Layer 5 of a small transformer language model trained on English Wikipedia (9 layers, counted from 0, width 96).
A neuron's activation on a vector x is squared ReLU(weights . x), where the dot is the dot product.
The model reads these tokens: "." " They" " were" " c" "aught" " well" " before" " the" " line" "," " with" " some" " " "3"

The vector x that enters this layer's MLP at each token. A number n stands for n times 0.0093.
0 ".": -82 61 215 -11 -106 -48 61 -168 27 -167 -153 8 -199 -60 -110 -38 -93 35 115 -129 0 -3 159 67 -95 72 67 -56 -197 -49 150 -11 -11 53 55 54 -5 -12 12 25 -173 -63 40 111 13 70 103 -49 53 0 -161 -35 -114 -117 -134 -37 -105 -136 202 102 63 163 82 106 -51 -54 128 13 61 110 27 152 -229 -59 77 145 -172 -16 -68 108 17 19 8 96 304 54 -18 13 -11 -95 25 -8 -12 8 88 -39
1 " They": -72 17 38 -106 -242 -78 -2 7 -148 -14 0 63 -91 86 -237 -109 31 -58 154 -121 -176 208 89 180 44 100 -50 -36 -47 -17 108 -49 62 61 38 -15 -5 -65 74 27 -96 35 -15 102 -55 -63 -2 -26 98 132 -122 198 -41 -134 83 68 -26 -32 260 258 -36 139 -64 98 61 68 -123 -24 189 100 -55 226 -45 66 -43 43 -124 130 -12 -84 -227 -61 65 -24 41 -116 -43 -32 -9 -34 57 -50 -77 -92 -96 -89
2 " were": -61 -33 0 -85 -56 -28 -33 -8 83 -64 -78 26 -144 -23 -131 49 -118 -17 -20 -41 -98 115 101 90 -96 146 38 -115 -142 95 45 -4 75 -27 -27 75 4 -19 21 67 -272 -29 27 23 6 -80 140 -104 97 -130 -108 61 -9 -82 -50 198 -171 -92 152 345 -31 105 -8 129 -157 105 36 -80 170 68 29 253 -98 82 24 28 -174 -36 7 99 -86 24 96 -14 43 -137 105 22 -20 33 44 45 -138 49 50 -163
3 " c": 92 -53 16 -108 11 -49 -194 -69 -93 -93 -94 76 100 153 26 89 -156 -104 -88 -79 -2 -34 6 -55 -32 146 32 -138 -83 -35 73 90 -84 25 128 -151 231 -72 23 208 -49 -26 68 44 -2 -126 -58 86 132 -59 -130 58 15 -73 -43 -56 -19 184 -32 181 10 223 -240 241 86 28 24 132 152 -197 119 32 -37 99 13 161 23 -60 -61 58 16 23 -2 -72 127 -118 38 3 -68 -39 82 -122 -222 10 -86 -65
4 "aught": -26 40 -44 78 -70 58 -170 41 94 -56 -80 19 91 -1 89 -54 -103 -60 -72 -110 -132 152 124 29 -38 -36 27 75 -135 227 8 50 51 142 -73 143 26 -155 -63 22 -112 -150 29 20 -78 97 30 -126 44 -78 -81 6 -1 -155 98 92 -174 -105 -71 58 88 26 -160 142 -38 79 -135 -33 224 -40 -56 284 -126 121 -57 -40 -130 -137 -47 132 120 5 -112 136 114 -33 164 30 -86 43 150 -21 -27 89 -83 -17
5 " well": -66 98 -52 33 -136 -14 -41 109 -100 -63 -81 -84 -119 111 72 -15 -92 -53 50 -201 -193 138 91 -86 -131 -133 145 -77 88 307 51 113 20 74 35 -127 100 -16 -206 19 -123 38 -82 55 139 16 -90 -36 147 -76 -164 58 -9 -31 -13 87 -111 1 46 216 -14 -10 -65 164 -60 -48 -58 -26 167 11 -91 187 -58 22 -16 149 -283 2 -30 -60 130 67 -9 76 138 -29 65 -30 129 147 59 -59 -37 -85 58 -63
6 " before": -87 -8 23 32 -29 -15 -124 -72 -153 22 -99 61 -163 -153 -159 -32 150 1 93 10 16 121 91 -61 -106 -48 -33 -78 -143 333 192 51 -27 7 104 69 57 -23 -53 -82 -120 -102 -10 -123 58 -10 123 -35 41 52 -41 29 -79 5 19 13 -219 -90 -12 256 18 194 -14 50 -85 118 81 -93 234 180 -173 140 -134 -55 17 161 -111 -132 -34 82 93 -37 90 124 53 -29 93 64 -141 6 42 7 1 2 -97 -139
7 " the": -131 33 106 24 -12 -9 -51 -161 -69 8 -64 -36 -99 -110 -60 -57 -12 39 39 -177 43 52 40 100 30 3 44 -107 -179 27 16 81 -52 69 -66 -80 20 4 -122 -41 -155 -108 132 129 -38 -80 76 49 62 35 -82 14 -50 100 147 -41 -473 80 22 127 36 -66 -74 60 10 89 34 75 88 144 -9 264 -122 59 35 141 32 -30 -143 -52 -28 -22 110 38 201 -63 -80 -32 45 49 123 -19 -25 16 23 33
8 " line": -218 12 -144 -35 33 -48 -209 118 -102 -170 -20 -24 -44 124 -102 -131 -15 -254 -149 -128 -88 60 -98 -2 -137 130 153 9 71 27 10 88 58 108 110 1 13 -80 -60 101 2 -89 -116 91 60 10 -7 -67 48 -11 33 34 -8 44 0 -89 -194 103 105 97 -34 172 -6 96 -37 -6 -104 23 177 27 -130 177 2 49 116 240 -115 -26 -12 -46 248 80 -44 -6 141 -7 85 101 -198 237 113 -25 46 -101 -10 -98
9 ",": -97 -142 -98 22 -197 -17 75 -20 -41 -99 -55 -18 -230 70 -41 87 -36 -23 -5 -33 -91 -1 68 208 -2 -23 -126 -58 -170 101 120 14 -77 10 50 2 57 47 -46 -39 -106 -41 45 -15 -20 -6 50 22 124 -42 -76 71 -15 67 -116 10 -296 -170 71 221 38 81 3 40 -40 -6 121 -7 266 21 -9 124 -264 94 1 68 -51 -21 90 70 24 -74 28 167 171 -16 229 130 67 -22 -66 -88 78 37 -16 -116
10 " with": -77 36 -35 -109 -38 30 15 -93 -136 -67 4 87 -43 -132 -119 -48 -45 43 64 -124 7 16 -29 22 -34 89 -52 -116 -150 5 96 79 39 79 -26 102 -5 36 -37 15 -209 -3 9 -40 25 5 232 -105 9 -8 -100 10 -76 -56 -31 60 -335 -90 177 135 -2 38 -102 75 -218 106 34 68 219 172 16 221 -180 -34 0 123 -16 -140 -34 -20 163 15 32 151 212 1 108 73 -50 37 159 -150 18 -28 -18 27
11 " some": 48 213 -60 -16 -61 34 -58 -49 26 -45 -69 93 -282 21 -42 -97 34 -28 35 -81 -89 77 -97 58 -3 -101 -70 1 83 31 -96 51 -44 16 60 -3 21 -5 50 3 -131 -56 60 -110 -41 -86 60 77 26 157 -137 65 49 54 -7 146 -317 13 -8 90 -110 2 -86 54 35 46 -134 60 293 82 -47 298 -60 -58 69 69 -158 31 -128 2 129 -135 -5 161 135 -35 58 -42 56 12 145 54 -113 -192 48 -22
12 " ": 82 204 121 35 -22 37 -330 -58 0 -74 54 95 -174 60 -59 -83 -78 -180 -48 -97 10 72 9 -64 -52 17 52 -229 1 -18 -26 91 -65 94 85 -73 12 10 2 -21 -78 165 51 115 24 13 194 -178 26 168 -109 -107 81 33 -105 63 -341 13 -92 153 18 150 48 13 30 -43 -46 -20 87 9 -56 42 -43 -47 7 57 -14 221 -48 78 -31 -20 -116 -100 258 29 97 9 11 155 -39 -96 48 -53 -97 -28
13 "3": 157 304 -83 -75 -136 36 -158 90 -32 -120 137 -126 -158 86 -50 -120 57 -173 101 -17 -117 -26 16 -55 -127 55 125 -197 -91 58 25 33 -81 -24 168 -117 36 78 37 -34 97 5 123 53 155 -50 29 -137 -13 208 -25 -85 108 -43 -108 42 -275 -21 -151 56 112 78 77 0 102 41 -162 -80 23 -36 59 13 -129 -103 -19 188 -16 -34 -67 -20 41 -44 55 -60 165 -24 121 66 87 134 93 18 10 -66 -102 86

Each question shows the input weights of one neuron of the MLP. A number n stands for n times 0.001.

n70: -63 54 43 59 -97 285 40 -77 -15 -77 -17 -91 -60 12 -14 62 -168 132 -57 -3 36 -63 -10 91 78 -54 124 -5 29 159 -84 132 46 -15 -121 -83 188 236 79 -138 -86 14 -153 71 -107 130 -115 -10 91 -91 -295 33 -119 121 -197 123 131 -113 -174 60 -23 100 -231 -445 -62 38 -133 -125 43 47 -124 61 123 -17 -75 -26 -26 -78 107 32 76 176 144 -20 -16 -51 -27 85 -170 -82 -43 160 77 -72 196 184
It fires most on token 5 " well"

n4: 155 -80 -182 86 110 -91 178 128 -9 63 152 116 -30 94 140 -219 -18 -78 140 19 80 92 90 -80 177 252 -182 26 255 -44 31 135 -43 141 -91 -73 80 -75 -4 -248 -3 -5 -12 126 206 87 26 -6 -52 89 13 -136 -231 51 -16 53 77 -121 -201 16 -146 -179 -71 82 21 -23 -74 -12 -90 -154 49 -52 0 -56 -8 -79 -233 -19 25 173 170 136 40 3 116 -50 -83 36 38 -79 -143 71 131 -77 94 -206
It fires most on token 5 " well"

n53: 257 -107 -3 63 25 -114 108 -231 -41 -207 -101 60 -3 -77 195 -65 -12 7 -89 -3 -116 -292 114 -58 -40 160 -19 -83 85 113 171 -23 5 86 -75 -144 -24 -319 -12 -32 180 -174 137 1 88 -40 -43 62 325 -19 81 -8 196 -205 86 42 40 -59 -81 43 25 87 91 -59 -110 -7 50 -116 -64 2 215 -54 2 -260 -94 -81 82 -85 -48 -6 99 47 29 31 -194 -29 170 -162 -22 130 -69 3 89 -202 7 137
It fires most on token 13 "3"

n170: -116 12 65 134 84 -133 89 143 -50 -139 -148 -74 -14 -44 27 -108 77 145 12 -67 151 55 42 28 -20 -29 -70 241 -101 27 152 104 133 -8 6 -9 -59 -122 23 -83 85 -110 88 94 103 55 -5 123 -22 -244 -138 -6 12 -4 11 -167 -223 39 -80 77 -70 85 168 -41 -31 25 -78 -29 -91 196 -54 -74 -119 156 124 -40 145 -5 -12 -99 19 61 147 -122 -200 90 -17 -132 202 -48 -54 -72 -61 -57 -102 46
It fires most on token 7 " the"

n181: 240 30 26 -64 -178 -12 28 138 10 71 29 -99 -44 306 24 184 -34 -106 90 161 32 -91 -83 97 -84 -20 132 -210 150 -88 -15 -26 147 100 -65 -8 -215 50 -177 -164 -41 164 28 145 47 -145 -50 87 101 -46 -176 65 33 -42 -6 -112 -52 -184 -4 50 -106 -15 -3 -95 10 -38 65 115 -80 2 36 -132 -117 -16 -10 -125 12 87 35 88 -92 59 98 -26 -52 -47 174 -72 186 67 1 25 -20 180 -178 61
On which three tokens does it fire most, strongest first? 13 "3", 12 " ", 9 ","

n153: -199 58 -134 41 78 -32 -105 14 89 221 -72 -87 66 -100 181 304 -28 -87 -122 49 -147 90 -12 -71 0 -46 41 -46 21 112 -40 30 -6 38 2 54 9 290 -114 151 -181 76 -77 -30 45 -26 56 24 150 -75 -122 -99 96 -1 193 -8 41 -64 -226 -113 -168 99 -230 -23 -114 -85 -22 331 -116 -75 19 -266 29 33 82 31 -264 -31 26 210 -114 -7 -49 48 -28 155 -92 -72 220 -264 -97 -29 103 251 138 -76
On which three tokens does it fire most, strongest first? 5 " well", 3 " c", 4 "aught"

n188: 62 85 74 10 -23 56 218 -40 77 17 -15 -133 -122 27 86 -79 -182 0 55 -34 -15 -81 66 -30 6 134 -122 -46 -76 -68 -85 -88 -34 37 140 58 86 -12 -36 182 -165 -102 15 -212 -57 36 -103 61 -165 -170 -51 99 171 -15 50 -133 -53 -91 -5 -88 -29 -14 -93 123 81 84 -175 264 -14 -19 -77 32 41 82 -134 -56 137 16 -77 107 -128 143 97 -145 -74 9 60 12 169 -31 1 -103 85 88 -1 -2
It fires most on token 3 " c"

n190: -72 -44 157 -10 127 179 4 46 -46 -69 -128 -133 41 137 104 -185 -124 56 -59 22 -77 54 -71 -9 1 -2 93 -31 226 210 -28 185 12 -33 -3 39 -46 13 16 -146 33 57 106 107 -145 127 95 -17 -99 -11 -21 129 -99 -40 6 -37 106 -77 -172 -12 191 -14 33 12 -214 48 164 -166 -10 32 26 -1 -111 82 25 -61 20 -246 137 -200 30 86 75 -61 -18 132 20 -134 76 78 -77 -25 39 -112 118 -92
It fires most on token 5 " well"

n17: 57 -197 86 192 208 -55 138 64 -52 87 58 -51 -108 -247 -72 157 280 40 103 127 -99 102 -218 113 2 118 -104 -137 -55 -129 -29 -25 -141 222 176 191 -169 116 -150 -45 44 -30 87 -443 137 -222 138 -350 38 -50 -127 47 168 135 -45 110 -293 103 -29 9 255 -92 154 -3 -47 16 -98 95 22 189 150 -27 57 473 52 -182 -4 88 -209 -7 -147 -45 200 15 -90 14 -179 -23 -11 -198 -210 -292 136 112 59 59
On which token does it fire most, and how strongly? 7 " the", at about 3

n45: 10 -44 79 -8 142 72 131 76 -15 -130 -16 156 -4 -68 -53 35 -179 -26 10 268 9 19 81 38 -96 -66 104 59 -20 -94 -7 -4 -80 145 59 65 -114 -33 38 -91 17 156 41 3 -42 -54 -25 107 6 -56 -92 203 4 -133 155 101 22 -29 131 -33 76 -155 -62 -37 51 -196 80 -75 -89 -57 -105 16 -34 26 129 -56 -11 -82 8 -87 141 77 5 -66 98 -129 45 41 -103 -112 13 -39 58 -31 -102 -116
It fires most on token 0 "."

n146: 77 -87 105 -144 -138 -133 -117 -80 127 57 29 3 98 -195 22 -202 -102 42 -56 171 -36 -211 -33 -90 18 -12 144 74 141 145 -56 -92 7 335 -43 63 34 -185 94 -34 -158 -109 -26 113 130 33 -16 47 -43 28 10 -36 7 -22 -63 110 100 -119 305 -4 -27 71 19 40 -28 209 208 -130 -82 81 59 -118 -17 -139 214 -103 17 -103 -190 -171 83 45 28 2 -19 24 140 -169 -7 154 61 -34 16 -60 -10 -26
On which two tokens does it fire most, strongest first? 0 ".", 10 " with"

n133: 11 -34 -50 61 98 -47 71 -246 -112 89 40 -57 -10 -138 150 -8 -7 -160 -25 146 -79 -21 -24 40 41 -50 116 -65 80 167 -208 134 69 -124 150 31 24 -171 51 45 -86 118 251 -150 -120 -187 -98 15 56 64 125 24 163 -15 -126 208 -15 -57 -7 -105 -13 55 29 245 -90 -187 46 174 101 -83 -47 26 16 -10 20 -12 -200 -229 -97 -113 107 63 -18 -60 -122 -12 163 -125 149 -28 59 82 255 -76 -122 -24
On which three tokens does it fire most, strongest first? 11 " some", 5 " well", 4 "aught"

n108: -31 3 248 106 78 -46 128 -134 113 98 -14 10 -126 28 65 -109 -94 100 -28 37 -36 -62 -47 -13 78 49 62 -28 24 -199 7 39 -38 146 34 -35 43 101 -98 -92 -24 -115 39 91 114 93 7 20 -147 -66 224 73 -106 86 -62 124 227 78 31 31 -10 26 56 -73 -316 1 -145 37 -39 -216 201 51 167 -53 -94 -66 -422 -83 -141 -16 -186 78 -173 37 155 -38 -31 204 -28 -33 -145 -31 -22 134 -78 35
On which token does it fire most, and how strongly? 0 ".", at about 1.2

n100: -87 41 85 18 -112 60 144 68 -107 171 -37 10 -37 -27 -75 204 -28 2 66 58 -115 61 -136 116 54 66 -26 -39 44 -165 7 -84 46 -51 -251 18 4 -28 73 -167 23 86 -12 -78 195 69 -186 153 -86 82 -77 -22 -82 178 -90 179 -31 -93 -168 -134 -166 23 -47 19 -55 7 135 -111 21 66 13 170 -187 -118 -166 -134 35 66 -94 96 74 23 -1 56 143 -52 59 132 128 -70 -37 105 -80 165 -94 102
On which three tokens does it fire most, strongest first? 9 ",", 11 " some", 10 " with"

n6: 42 99 -106 99 126 -128 124 -57 -65 -88 22 -186 -38 34 127 52 -25 56 159 -132 10 29 -51 65 -182 58 -141 197 14 -52 -5 84 -134 101 19 142 73 14 -14 60 -155 1 -21 -169 106 -151 -119 63 116 -233 -215 -60 52 -191 -32 -10 56 -17 75 -9 -93 -66 217 104 150 -145 330 143 75 42 105 25 84 -137 87 -190 -117 8 -39 -43 -142 195 -101 -108 -6 100 -20 -16 134 -160 -65 92 75 34 -84 101
On which two tokens does it fire most, strongest first? 0 ".", 5 " well"

n137: -36 -165 142 89 -132 -87 -22 -11 24 47 -119 96 5 35 150 71 -45 -137 179 -218 23 -2 166 156 7 -8 223 -21 103 73 -20 -34 118 47 -40 -9 -23 -23 -75 -98 -37 10 62 51 108 52 19 171 -48 -203 -212 30 -142 -111 67 80 87 -35 70 29 62 -4 38 -51 98 -117 129 70 -194 -304 22 -252 114 12 48 -4 97 -15 106 1 -143 -150 65 -66 36 57 -5 -60 -39 -87 -32 -36 -184 7 62 -15
On which three tokens does it fire most, strongest first? 3 " c", 0 ".", 5 " well"

n150: 49 -3 -158 -32 -9 218 33 76 -28 -3 -4 111 201 128 81 8 48 -68 15 2 -157 48 17 57 58 45 193 -37 -138 52 -133 14 121 -266 -129 -164 -199 80 -129 -49 12 110 -131 -13 88 -80 -63 -14 -31 53 149 19 86 -19 -58 1 28 -184 -84 -101 118 90 -40 -39 -7 12 86 57 -193 173 -49 55 -121 39 -79 52 9 245 117 67 -59 53 -64 -105 127 0 -58 5 -206 127 -107 77 95 83 -3 -48
On which three tokens does it fire most, strongest first? 13 "3", 12 " ", 8 " line"

n65: -40 74 102 104 -252 -88 -129 -96 75 -9 0 57 -82 -151 49 85 -55 163 -119 57 -87 -89 -145 43 83 92 149 40 -32 113 114 73 -40 -78 1 66 12 72 63 -5 129 -129 25 -6 -32 183 -17 110 19 145 -87 7 -136 118 -239 -111 -55 22 -56 -15 -4 -121 38 -20 -211 100 46 -5 77 21 52 -61 55 -189 134 23 21 40 62 -152 49 -39 -151 -207 87 -73 7 -26 -117 34 54 115 123 3 -75 289
It fires most on token 13 "3"

n41: 50 -90 -57 -87 -99 56 3 106 69 -10 46 27 -13 125 -22 -62 37 1 -36 54 -43 32 102 20 37 -3 -26 74 43 -122 -67 -142 8 -19 63 49 -21 -66 -71 61 192 7 -77 -100 38 -32 -35 -126 8 86 128 -101 -62 91 121 -80 53 -88 85 10 35 56 -13 34 119 34 -29 -190 153 -106 -47 49 282 -41 -50 56 28 31 -14 -61 -70 -77 -36 50 6 114 -82 125 -8 -17 57 -64 -139 -106 37 4
On which two tokens does it fire most, strongest first? 1 " They", 8 " line"

n145: -98 23 -3 294 108 -63 73 -195 5 -24 -160 -39 -26 -45 51 -51 147 8 -35 45 75 -65 -24 83 146 -20 69 -170 4 52 14 166 -254 -123 48 -58 9 97 13 -37 -115 -15 121 143 -6 8 41 37 7 -209 -91 -125 -55 -139 -159 34 -121 -91 -114 111 -167 -85 72 29 -126 -10 191 -14 -85 -121 37 99 -169 6 93 -209 -13 39 257 30 -172 149 -280 -13 -56 -12 118 -8 138 -41 -53 13 131 56 85 -23
On which token does it fire most, and how strongly? 9 ",", at about 4.6

n149: -59 -199 -2 166 107 55 -40 -83 -139 -122 54 103 -132 -9 71 -121 74 -70 -334 116 -7 -2 148 103 41 -111 4 -95 77 -70 67 221 -10 84 26 11 -101 -27 -2 89 65 -157 105 -160 -62 -5 137 18 111 103 11 -38 85 63 -139 -75 233 -9 203 -1 76 -33 29 209 -188 -62 44 -120 -130 -35 -77 42 -26 26 -20 223 68 66 128 -62 -33 65 -82 -168 -131 46 -34 -175 -5 7 -78 29 30 -197 51 8
It fires most on token 8 " line"

n130: 0 115 -97 145 25 34 143 131 141 -107 -34 5 -8 -43 -56 -50 -63 -128 75 45 -115 -20 56 -38 8 43 352 -1 2 0 38 26 102 15 46 50 83 43 -85 -94 -196 3 37 29 -50 203 -74 -76 -4 20 -136 13 68 -4 33 -27 35 -220 -42 -164 -54 -118 -280 -48 87 -66 28 107 -179 15 95 145 15 33 -134 -61 -51 216 24 -48 104 -20 -80 5 -12 58 -60 27 143 -185 -163 148 166 175 -144 -133
It fires most on token 4 "aught"

n21: 19 87 28 79 14 -202 164 -26 -147 -16 0 88 248 -89 14 -135 -101 84 157 238 205 -79 -42 -57 81 171 -66 -115 -108 5 -171 11 -28 -266 145 83 -288 -65 -169 88 -241 251 6 168 153 -78 0 -27 28 -33 -40 204 -159 -29 57 -57 43 -52 32 -53 -138 -147 -2 81 13 73 79 31 -3 45 -1 -84 -228 60 92 -266 -259 9 79 -16 -100 136 69 189 149 91 -140 -80 1 102 -121 205 57 176 124 -56
On which two tokens does it fire most, strongest first? 0 ".", 2 " were"